Layer 5 of a small transformer language model trained on English Wikipedia (20 layers, counted from 0, width 128).
A neuron's activation on a vector x is SiLU(gate . x) times (in . x), where the dot is the dot product.

Input weights of the MLP neurons that the questions are about. A number n stands for (n - 500) times 0.001.
n27 gate: 379 554 546 695 307 361 589 476 389 417 400 550 532 414 375 662 412 672 462 255 628 354 544 638 440 321 620 485 448 786 320 479 395 551 217 424 480 564 614 297 511 775 238 741 504 197 613 616 632 555 504 593 588 528 484 431 550 492 504 469 555 451 545 777 350 323 649 452 295 351 451 406 539 516 432 341 588 378 470 344 402 570 687 350 633 580 416 504 602 658 626 636 611 698 888 402 535 744 504 420 430 504 414 419 341 343 614 475 731 469 568 302 570 634 536 524 472 272 643 583 572 399 468 631 458 666 512 585
n37 gate: 655 820 521 513 526 537 602 420 352 338 637 737 387 551 299 678 320 474 417 460 549 587 741 135 448 438 585 462 448 715 654 703 473 655 406 512 675 68 322 544 529 938 646 504 267 591 225 439 245 271 538 553 368 580 607 562 6 423 465 543 405 455 518 650 626 267 531 391 470 542 418 280 600 500 671 480 555 611 565 533 768 555 504 703 457 482 500 425 565 556 638 733 504 592 513 764 491 470 687 474 626 705 328 359 509 572 554 491 491 496 842 581 432 612 618 451 670 466 509 365 519 401 464 655 404 439 496 553
n43 gate: 636 586 451 462 422 437 610 492 393 550 382 461 438 512 513 246 535 414 429 365 530 483 270 717 300 533 630 319 429 453 462 659 390 311 218 293 433 260 598 458 298 362 447 479 599 422 412 659 382 314 464 685 290 360 423 411 545 366 479 574 339 414 548 329 517 479 812 471 475 320 669 560 591 649 404 401 484 112 593 336 347 779 697 682 488 517 480 609 719 424 344 315 362 729 483 449 402 434 683 824 426 526 599 408 516 811 731 509 372 368 362 443 344 624 500 530 716 387 474 404 467 574 721 426 364 429 558 352
n84 gate: 628 459 586 509 330 377 382 500 586 398 542 340 625 359 539 391 500 313 559 105 481 523 537 377 170 258 659 536 458 519 743 653 949 825 413 420 621 289 576 444 569 570 692 583 385 418 280 356 374 394 406 729 379 704 415 434 210 441 379 569 302 476 466 180 449 803 589 384 412 422 285 227 399 362 309 551 482 549 743 527 574 500 555 597 546 541 513 430 514 450 602 313 588 579 873 610 346 550 384 444 530 329 389 581 269 563 676 676 581 610 645 654 582 419 537 462 560 405 596 449 770 131 353 442 758 403 389 297
n86 gate: 581 619 578 646 324 256 586 605 611 622 391 279 663 381 196 486 684 463 555 505 662 486 373 457 265 164 573 234 664 746 604 524 776 375 460 348 533 443 428 716 531 481 588 533 457 471 426 627 330 728 604 371 618 428 567 538 614 436 646 264 193 456 194 592 444 375 538 589 602 496 465 249 491 579 580 393 659 312 850 469 491 390 532 430 288 605 298 293 653 480 608 642 486 603 348 572 518 278 481 514 644 241 519 777 422 476 490 589 672 361 811 253 598 639 712 615 621 231 399 341 813 353 610 804 680 626 584 376
n96 gate: 443 573 555 575 477 788 571 386 428 453 954 603 658 422 524 519 421 551 391 552 391 454 444 471 223 583 660 329 537 635 486 461 471 334 544 353 401 358 658 636 618 495 440 449 452 622 382 359 628 426 731 644 481 323 715 634 564 473 665 440 458 374 519 740 332 421 453 435 472 343 323 577 611 305 345 103 934 554 596 478 444 602 311 500 486 350 236 378 713 671 742 401 308 463 790 279 651 625 486 283 687 663 291 383 445 393 606 293 629 621 420 65 320 538 317 581 663 223 620 411 362 436 600 616 765 687 332 386
n142 gate: 630 435 714 725 495 625 557 448 295 551 778 521 642 280 713 458 397 295 570 273 549 738 603 391 357 306 894 299 933 353 572 463 231 510 376 481 536 330 313 317 310 269 540 642 385 388 811 413 346 358 510 578 331 635 349 432 634 560 321 761 530 442 516 481 439 329 608 520 323 244 428 658 389 535 398 217 510 392 333 432 328 722 906 642 430 430 407 233 611 752 739 593 592 800 298 505 485 445 815 788 533 583 141 613 639 489 223 253 557 722 572 515 473 281 398 235 586 436 757 520 571 410 333 455 280 475 322 702
n177 gate: 238 628 476 938 476 266 569 559 700 485 721 267 524 424 399 465 593 452 279 259 609 596 559 629 345 436 737 290 611 290 217 520 210 557 682 287 417 642 401 689 717 500 443 379 300 429 852 291 392 308 415 645 466 525 658 594 476 822 505 648 669 339 575 392 206 610 554 529 413 426 431 545 197 712 165 407 589 546 495 258 423 752 638 654 505 527 222 432 630 803 714 427 573 607 313 540 486 649 553 358 275 634 269 406 628 530 535 684 540 390 583 344 581 629 301 460 693 382 265 321 479 409 614 750 398 577 514 737
n228 gate: 158 452 367 529 490 601 530 396 580 510 736 694 108 486 536 460 614 199 650 549 571 809 373 480 549 547 567 448 529 400 427 414 504 615 605 458 534 490 182 661 605 348 673 621 475 642 377 65 421 621 557 590 402 450 256 505 201 780 490 534 331 460 652 382 597 336 530 690 887 236 551 480 307 640 617 522 862 376 691 533 321 618 701 539 361 613 365 549 490 290 617 313 539 422 708 710 253 861 660 397 586 450 106 662 258 384 450 551 505 587 182 652 404 365 446 291 471 552 249 587 487 170 580 552 579 665 403 540
n27 in: 556 534 333 428 368 351 667 172 638 534 469 493 514 429 446 622 460 591 402 486 536 303 510 468 778 503 520 371 599 401 645 553 470 436 558 546 500 628 255 493 449 683 243 456 578 221 475 411 538 507 693 439 359 308 472 563 654 574 555 564 469 418 546 443 606 470 517 603 602 470 574 663 565 459 576 434 566 493 599 493 551 431 449 551 493 354 490 631 534 382 533 704 318 555 455 567 359 646 432 552 490 468 333 740 416 585 788 204 307 469 324 389 518 619 514 573 438 620 645 479 592 497 556 381 585 674 486 465
n37 in: 489 386 416 568 534 273 886 622 310 357 549 606 504 415 520 550 508 533 269 378 461 526 477 527 526 653 504 569 538 593 515 593 315 478 168 582 368 428 381 710 430 470 682 208 562 724 385 553 269 325 562 570 625 738 435 442 353 320 477 459 582 586 594 328 829 478 534 440 466 491 691 748 478 343 353 596 529 572 353 558 489 450 677 444 215 409 500 424 522 342 630 443 489 590 557 581 427 459 530 314 462 504 406 573 383 566 627 741 485 593 500 621 386 642 647 692 616 485 508 369 555 500 531 627 496 522 612 466
n43 in: 616 366 396 279 560 507 454 678 680 447 488 492 406 619 560 461 335 511 657 439 411 556 523 558 515 658 474 412 284 820 332 226 500 706 279 681 477 638 442 436 613 565 410 458 605 528 340 610 691 658 316 555 393 698 283 388 430 704 565 710 594 551 665 468 519 575 412 545 685 600 378 461 508 459 648 465 617 448 564 598 466 471 586 643 309 540 431 542 605 651 504 477 614 451 357 434 430 380 519 397 482 931 630 322 448 661 375 719 539 455 576 422 547 586 374 639 666 703 285 538 276 627 496 473 384 428 549 523
n84 in: 569 777 640 520 488 372 492 557 209 345 605 637 730 637 675 451 880 422 677 387 458 283 516 313 293 504 753 592 313 545 524 611 552 367 384 595 472 403 455 572 600 440 559 623 320 512 492 600 327 389 546 400 484 638 561 557 461 488 544 602 587 611 488 270 353 622 609 353 634 433 508 562 472 417 448 395 369 677 418 378 326 413 613 599 571 503 633 724 232 628 611 271 560 393 435 717 578 531 460 741 448 187 442 394 585 483 757 462 492 591 504 457 488 651 668 626 488 635 824 607 641 390 516 557 546 270 298 504
n86 in: 400 565 361 545 421 576 477 595 610 464 527 505 482 143 630 287 938 561 269 433 604 628 674 509 598 559 583 487 180 619 415 381 426 351 721 360 397 311 464 313 268 545 789 230 335 463 556 540 365 575 457 561 549 432 550 387 144 574 531 224 535 537 283 521 655 768 500 655 641 433 613 321 310 376 839 302 577 552 392 406 544 612 347 601 732 529 389 679 222 318 526 325 616 482 541 532 548 702 637 482 669 418 588 238 504 412 609 804 518 487 460 648 676 154 496 391 513 599 624 500 573 504 396 342 440 558 655 568
n96 in: 715 416 458 524 318 637 424 464 726 473 397 652 761 389 234 301 405 550 442 611 525 539 874 444 543 503 661 462 398 488 555 549 593 230 390 593 390 460 660 657 606 575 307 352 351 700 619 461 686 496 515 491 504 276 456 768 599 343 516 473 426 585 423 744 523 643 563 531 372 609 685 246 659 617 331 496 595 252 526 361 453 352 465 496 515 528 350 417 554 635 481 421 422 715 588 468 603 527 609 524 456 328 691 565 485 565 380 323 556 593 492 665 529 600 571 899 504 542 548 344 334 412 424 559 643 301 407 552
n142 in: 717 584 681 568 185 723 984 297 617 613 725 533 414 722 453 662 437 309 303 394 632 586 714 305 618 384 540 413 581 561 514 537 484 451 598 530 728 335 352 545 572 368 442 532 570 320 576 382 518 437 421 368 354 792 620 583 566 491 650 303 347 617 566 508 491 285 693 726 396 663 479 542 891 401 236 421 697 543 593 330 347 428 500 612 674 336 752 368 725 524 417 349 623 455 431 551 690 240 559 317 584 532 679 496 562 429 681 476 463 617 769 509 689 435 518 264 328 694 481 414 720 384 329 758 348 509 414 514
n177 in: 487 620 512 420 630 496 371 440 452 559 466 752 689 475 668 560 442 591 352 594 439 559 398 569 284 324 422 411 424 483 504 535 433 787 631 516 564 555 565 673 409 771 288 949 582 368 518 487 721 550 557 510 335 586 474 565 558 525 386 646 617 347 417 421 508 392 538 702 529 611 659 456 513 584 390 508 422 321 323 763 391 557 413 667 542 422 803 555 550 809 229 500 365 428 436 574 277 458 567 768 719 858 413 492 467 566 163 722 793 442 581 545 584 228 466 633 559 590 643 660 452 293 621 462 282 529 403 517
n228 in: 383 621 504 359 745 564 496 600 518 368 388 884 419 370 576 504 563 730 265 470 517 255 346 208 513 575 404 611 602 324 393 385 504 319 500 541 436 526 483 376 496 556 601 453 439 371 626 504 603 597 855 531 406 230 552 622 338 267 620 462 564 522 619 353 496 365 591 483 555 439 673 540 568 301 214 442 484 590 440 345 166 596 726 707 508 572 753 637 521 592 398 689 479 270 517 601 517 504 619 590 278 574 580 496 463 633 732 518 561 454 277 421 531 793 586 339 589 434 504 572 360 471 443 492 533 105 97 626

Each question shows a token from some text and the vector x that enters the MLP there. A number n stands for (n - 500) times 0.0083.

" teams": 430 434 485 494 372 527 447 607 543 445 469 552 473 652 474 469 729 559 515 625 464 454 566 434 487 439 522 433 563 712 507 597 500 447 494 600 564 527 482 419 552 617 548 561 503 458 545 401 617 270 527 346 443 555 556 649 454 454 431 495 569 629 572 489 453 592 478 532 568 659 366 485 443 537 640 549 423 587 504 501 501 345 592 510 503 461 651 498 435 603 407 510 462 492 517 459 450 429 555 476 628 469 588 595 495 467 572 382 465 458 467 558 658 297 470 550 472 679 515 443 612 336 470 480 498 469 448 439
The most active neuron and its activation: n84, at about 1.5

" last": 510 472 375 347 391 422 494 558 391 599 385 334 513 576 463 509 404 384 651 411 536 300 571 560 574 560 411 576 525 650 364 465 488 607 517 382 590 516 536 589 557 440 539 380 503 345 495 498 395 478 373 374 469 514 634 467 504 510 453 407 473 630 586 653 604 501 389 692 558 570 520 428 494 423 404 552 526 427 509 416 479 427 506 646 520 459 590 312 437 443 767 269 385 562 471 470 503 497 565 430 481 436 434 521 432 454 707 323 580 497 355 558 510 661 466 502 319 611 612 597 453 682 538 397 383 496 541 569
The most active neuron and its activation: n177, at about 0.82

".": 692 484 419 501 397 624 527 492 440 467 531 525 529 485 537 579 521 509 428 400 289 538 430 494 486 467 524 416 495 487 541 394 456 506 388 495 436 583 438 534 547 461 472 539 455 526 453 503 441 490 522 311 577 543 530 536 475 562 509 533 579 463 498 452 552 406 459 433 621 530 573 521 515 578 451 646 551 453 537 558 592 587 538 512 621 515 483 509 565 451 589 455 613 483 609 548 442 521 561 566 599 571 597 696 606 578 587 437 455 437 516 486 462 568 605 607 475 559 464 561 503 612 534 724 429 463 543 424
Which of these neurons fires most? n37

"din": 557 464 459 421 557 531 440 640 465 447 501 518 468 598 576 501 530 335 527 492 443 491 579 588 515 473 588 667 434 536 446 624 459 559 513 600 719 459 488 350 503 614 591 432 680 501 350 483 466 602 470 436 468 602 443 485 599 347 453 456 487 575 682 642 662 499 507 345 550 551 674 551 403 572 431 559 411 884 392 506 615 370 546 424 506 498 531 783 523 255 615 566 587 385 465 623 559 458 597 561 411 471 461 453 513 677 488 338 669 623 367 580 579 571 342 619 488 533 465 434 463 286 679 473 468 497 455 585
The most active neuron and its activation: n37, at about 1.6

" the": 383 490 497 553 553 378 480 573 450 468 419 403 510 450 624 455 468 505 488 382 510 517 511 551 580 503 435 483 538 585 420 526 462 504 483 440 610 549 414 556 467 491 558 492 500 557 426 509 404 521 405 239 445 501 541 519 398 640 503 461 457 541 536 539 401 453 536 469 455 592 471 458 464 452 423 482 423 534 401 455 523 633 482 463 431 593 479 471 540 482 423 601 558 463 546 440 559 589 543 498 551 533 586 553 444 502 513 510 406 458 501 448 501 519 573 472 584 628 459 489 516 487 533 531 454 583 443 546
Which of these neurons fires most? n96

"ion": 427 462 421 315 541 454 503 377 354 370 397 514 479 652 433 466 294 491 702 673 473 523 486 531 497 389 610 529 569 618 522 513 532 318 554 605 687 600 580 678 578 468 471 475 410 456 450 461 512 343 424 420 415 503 725 593 495 264 493 470 498 625 586 596 398 323 572 427 423 601 557 569 497 609 440 664 612 511 475 536 627 495 548 429 525 416 587 492 590 529 481 550 484 329 444 443 441 529 569 335 516 639 568 692 556 708 534 356 469 538 581 447 260 430 502 508 614 552 802 385 538 459 502 413 533 463 503 653
The most active neuron and its activation: n96, at about 1.5

" maximum": 655 483 241 440 415 422 530 504 400 632 408 589 529 419 470 397 290 360 673 591 520 420 516 582 562 481 351 556 468 793 379 469 486 390 505 483 643 496 591 446 432 504 423 394 490 407 545 686 497 373 372 392 583 452 536 515 538 476 457 538 335 479 440 601 433 434 468 553 472 615 466 606 514 509 461 644 433 280 496 411 621 322 489 442 576 376 438 451 466 487 539 469 473 626 587 515 389 501 408 456 499 417 440 585 446 400 692 470 581 495 521 544 407 602 544 600 391 606 477 518 534 647 417 491 476 652 494 566
The most active neuron and its activation: n27, at about 3

" Don": 592 344 441 521 496 322 400 486 467 544 630 353 441 668 734 538 445 426 408 614 281 495 487 469 560 464 520 543 500 616 454 711 455 644 504 546 558 436 520 517 530 403 597 477 486 440 572 389 588 589 512 482 504 481 397 621 408 576 448 572 433 501 626 530 441 647 464 371 495 570 494 525 464 633 449 564 477 640 393 387 639 405 449 549 597 532 454 799 572 483 542 364 499 531 503 537 380 562 713 559 323 461 362 395 563 618 534 420 500 395 439 527 474 562 371 598 558 663 527 470 453 570 488 455 406 467 443 560
Which three neurons fire most, strongest first? n43, n84, n96

" This": 212 508 343 532 443 385 577 476 443 497 573 588 474 563 714 472 433 345 442 634 479 437 430 465 444 335 386 518 546 344 532 458 511 628 501 422 602 597 469 636 494 555 542 624 413 477 499 669 456 519 451 340 435 459 694 507 355 517 511 531 507 519 536 569 436 421 389 446 522 598 555 500 385 368 454 549 428 458 473 427 490 491 505 557 527 527 776 663 496 330 555 438 452 593 500 646 581 619 417 434 536 444 506 505 296 389 576 594 474 519 560 608 440 605 533 637 629 689 419 491 485 501 625 508 381 526 386 544
The most active neuron and its activation: n228, at about 2.9

" months": 520 487 572 455 389 595 499 591 478 364 509 518 582 665 209 453 356 648 518 400 495 322 457 532 653 504 521 483 445 663 493 429 476 421 587 581 398 688 560 423 492 391 463 565 352 379 400 381 657 433 513 365 569 540 852 530 532 546 577 375 485 603 679 557 589 435 509 545 441 565 401 615 374 369 507 517 591 450 459 509 595 414 526 509 529 451 404 498 623 558 515 445 555 453 623 417 578 628 506 457 660 574 527 550 604 466 583 292 713 465 436 503 531 418 458 464 488 616 704 390 541 464 629 572 508 703 558 560
Which of these neurons fires most? n27

" K": 571 627 611 436 531 471 424 613 558 499 672 423 511 617 644 536 629 470 450 458 269 482 532 440 519 673 425 512 501 473 433 512 446 535 488 542 513 630 365 574 468 475 556 474 463 505 576 542 555 575 524 469 455 669 517 486 491 666 404 453 574 510 485 513 467 476 537 426 510 530 471 472 434 496 423 509 530 538 338 513 480 245 482 436 573 494 306 430 495 504 423 565 271 495 474 486 367 505 312 518 508 545 619 430 484 428 507 431 409 466 422 569 444 371 401 590 529 523 496 534 449 571 477 573 487 633 502 543
The most active neuron and its activation: n228, at about 0.31

" of": 578 617 637 422 494 569 444 581 528 537 546 443 577 522 566 580 393 562 515 511 505 448 530 558 464 494 631 539 520 484 429 444 504 511 478 532 529 359 396 548 545 510 480 553 520 476 486 390 616 442 499 254 591 497 470 509 480 503 572 507 469 477 486 509 549 573 529 393 469 562 510 542 630 536 509 531 510 562 484 575 379 520 419 484 457 664 611 338 565 412 460 547 464 504 416 429 528 394 483 463 564 450 583 294 574 548 594 498 574 402 433 558 416 562 464 530 559 563 410 489 441 640 596 533 422 409 508 444
Which three neurons fire most, strongest first? n43, n27, n86

"ashi": 568 512 541 452 517 484 447 460 371 490 441 502 487 570 455 455 329 459 573 541 311 523 482 473 562 429 393 513 543 447 494 409 471 569 544 855 577 467 615 560 471 316 390 563 470 483 437 878 329 470 454 459 562 589 544 427 574 383 504 526 607 372 562 518 512 351 491 418 513 560 446 559 379 329 488 414 433 711 476 499 606 424 397 227 703 448 548 573 595 540 466 537 418 518 532 481 542 498 549 697 500 522 533 312 514 581 451 499 585 677 390 497 473 347 534 307 457 409 430 513 452 703 598 529 558 475 520 280
Which of these neurons fires most? n86

" no": 658 495 386 390 547 495 381 590 434 612 544 552 559 591 539 423 437 540 558 622 476 514 656 597 534 603 424 663 434 571 329 712 467 544 557 519 559 531 671 565 444 365 388 440 440 681 666 649 356 459 477 413 658 358 583 560 437 344 461 371 278 392 398 541 517 562 679 617 478 574 522 423 438 470 312 643 548 409 473 410 541 405 488 467 421 461 651 556 489 553 617 292 441 532 627 503 430 628 506 645 518 454 508 499 426 530 562 474 684 541 518 656 391 469 476 499 531 592 597 409 478 763 484 429 508 654 413 486
The most active neuron and its activation: n27, at about 0.42

"ified": 604 439 519 383 580 571 527 425 364 607 305 537 524 531 354 528 488 598 432 428 428 561 512 594 444 448 293 521 446 629 495 545 507 420 523 591 498 517 565 688 524 517 472 386 478 651 514 579 428 508 366 365 419 534 339 546 654 391 584 444 544 507 449 594 619 393 385 582 449 602 464 529 559 483 668 483 400 525 487 540 522 369 481 486 581 469 578 444 523 445 310 349 462 596 366 625 580 610 492 455 474 465 410 443 538 574 533 533 394 618 375 295 633 448 702 478 397 504 534 490 522 776 407 481 455 395 519 631
Which of these neurons fires most? n228

"s": 544 415 594 517 450 487 418 447 646 390 446 568 429 506 597 393 491 678 627 582 367 568 434 563 468 534 544 483 525 440 554 526 449 373 502 657 594 494 431 451 556 450 379 557 465 359 434 329 471 509 676 403 596 482 518 426 351 625 530 492 766 488 629 512 522 499 468 618 588 635 508 514 416 479 472 521 467 618 534 469 446 406 443 449 602 354 502 541 380 619 361 390 399 400 490 440 621 511 443 468 522 446 444 528 441 444 454 487 510 368 481 502 583 243 533 580 403 431 475 451 540 454 505 536 500 643 549 497
Which of these neurons fires most? n37

"acy": 478 488 554 447 459 545 685 590 551 398 446 483 567 279 242 497 498 652 474 484 472 526 487 704 450 357 405 434 573 550 472 396 501 342 461 649 538 642 526 562 639 653 500 542 398 674 364 434 606 270 619 443 378 406 656 532 542 448 469 495 508 434 476 607 447 417 407 478 404 623 393 539 443 414 567 694 562 508 520 607 515 369 562 354 598 464 455 699 594 620 368 499 567 460 480 598 469 401 405 521 493 484 540 551 540 595 478 416 534 515 632 651 508 542 494 588 583 464 407 406 443 612 548 560 540 476 503 615
The most active neuron and its activation: n96, at about 0.99

"ious": 600 455 639 331 412 480 571 507 486 473 338 514 564 575 454 366 261 738 450 682 475 603 502 498 457 481 457 505 521 363 524 472 495 375 550 619 535 428 669 498 542 539 347 370 475 656 545 654 508 471 559 334 462 526 565 566 551 330 657 538 388 284 500 619 507 448 534 546 451 642 501 484 532 498 501 570 432 431 575 473 552 431 495 531 484 462 499 324 479 632 374 428 474 486 479 520 532 455 500 500 487 460 622 676 460 581 497 586 522 502 536 532 531 454 546 520 484 549 566 347 495 591 605 483 454 483 543 442
Which of these neurons fires most? n84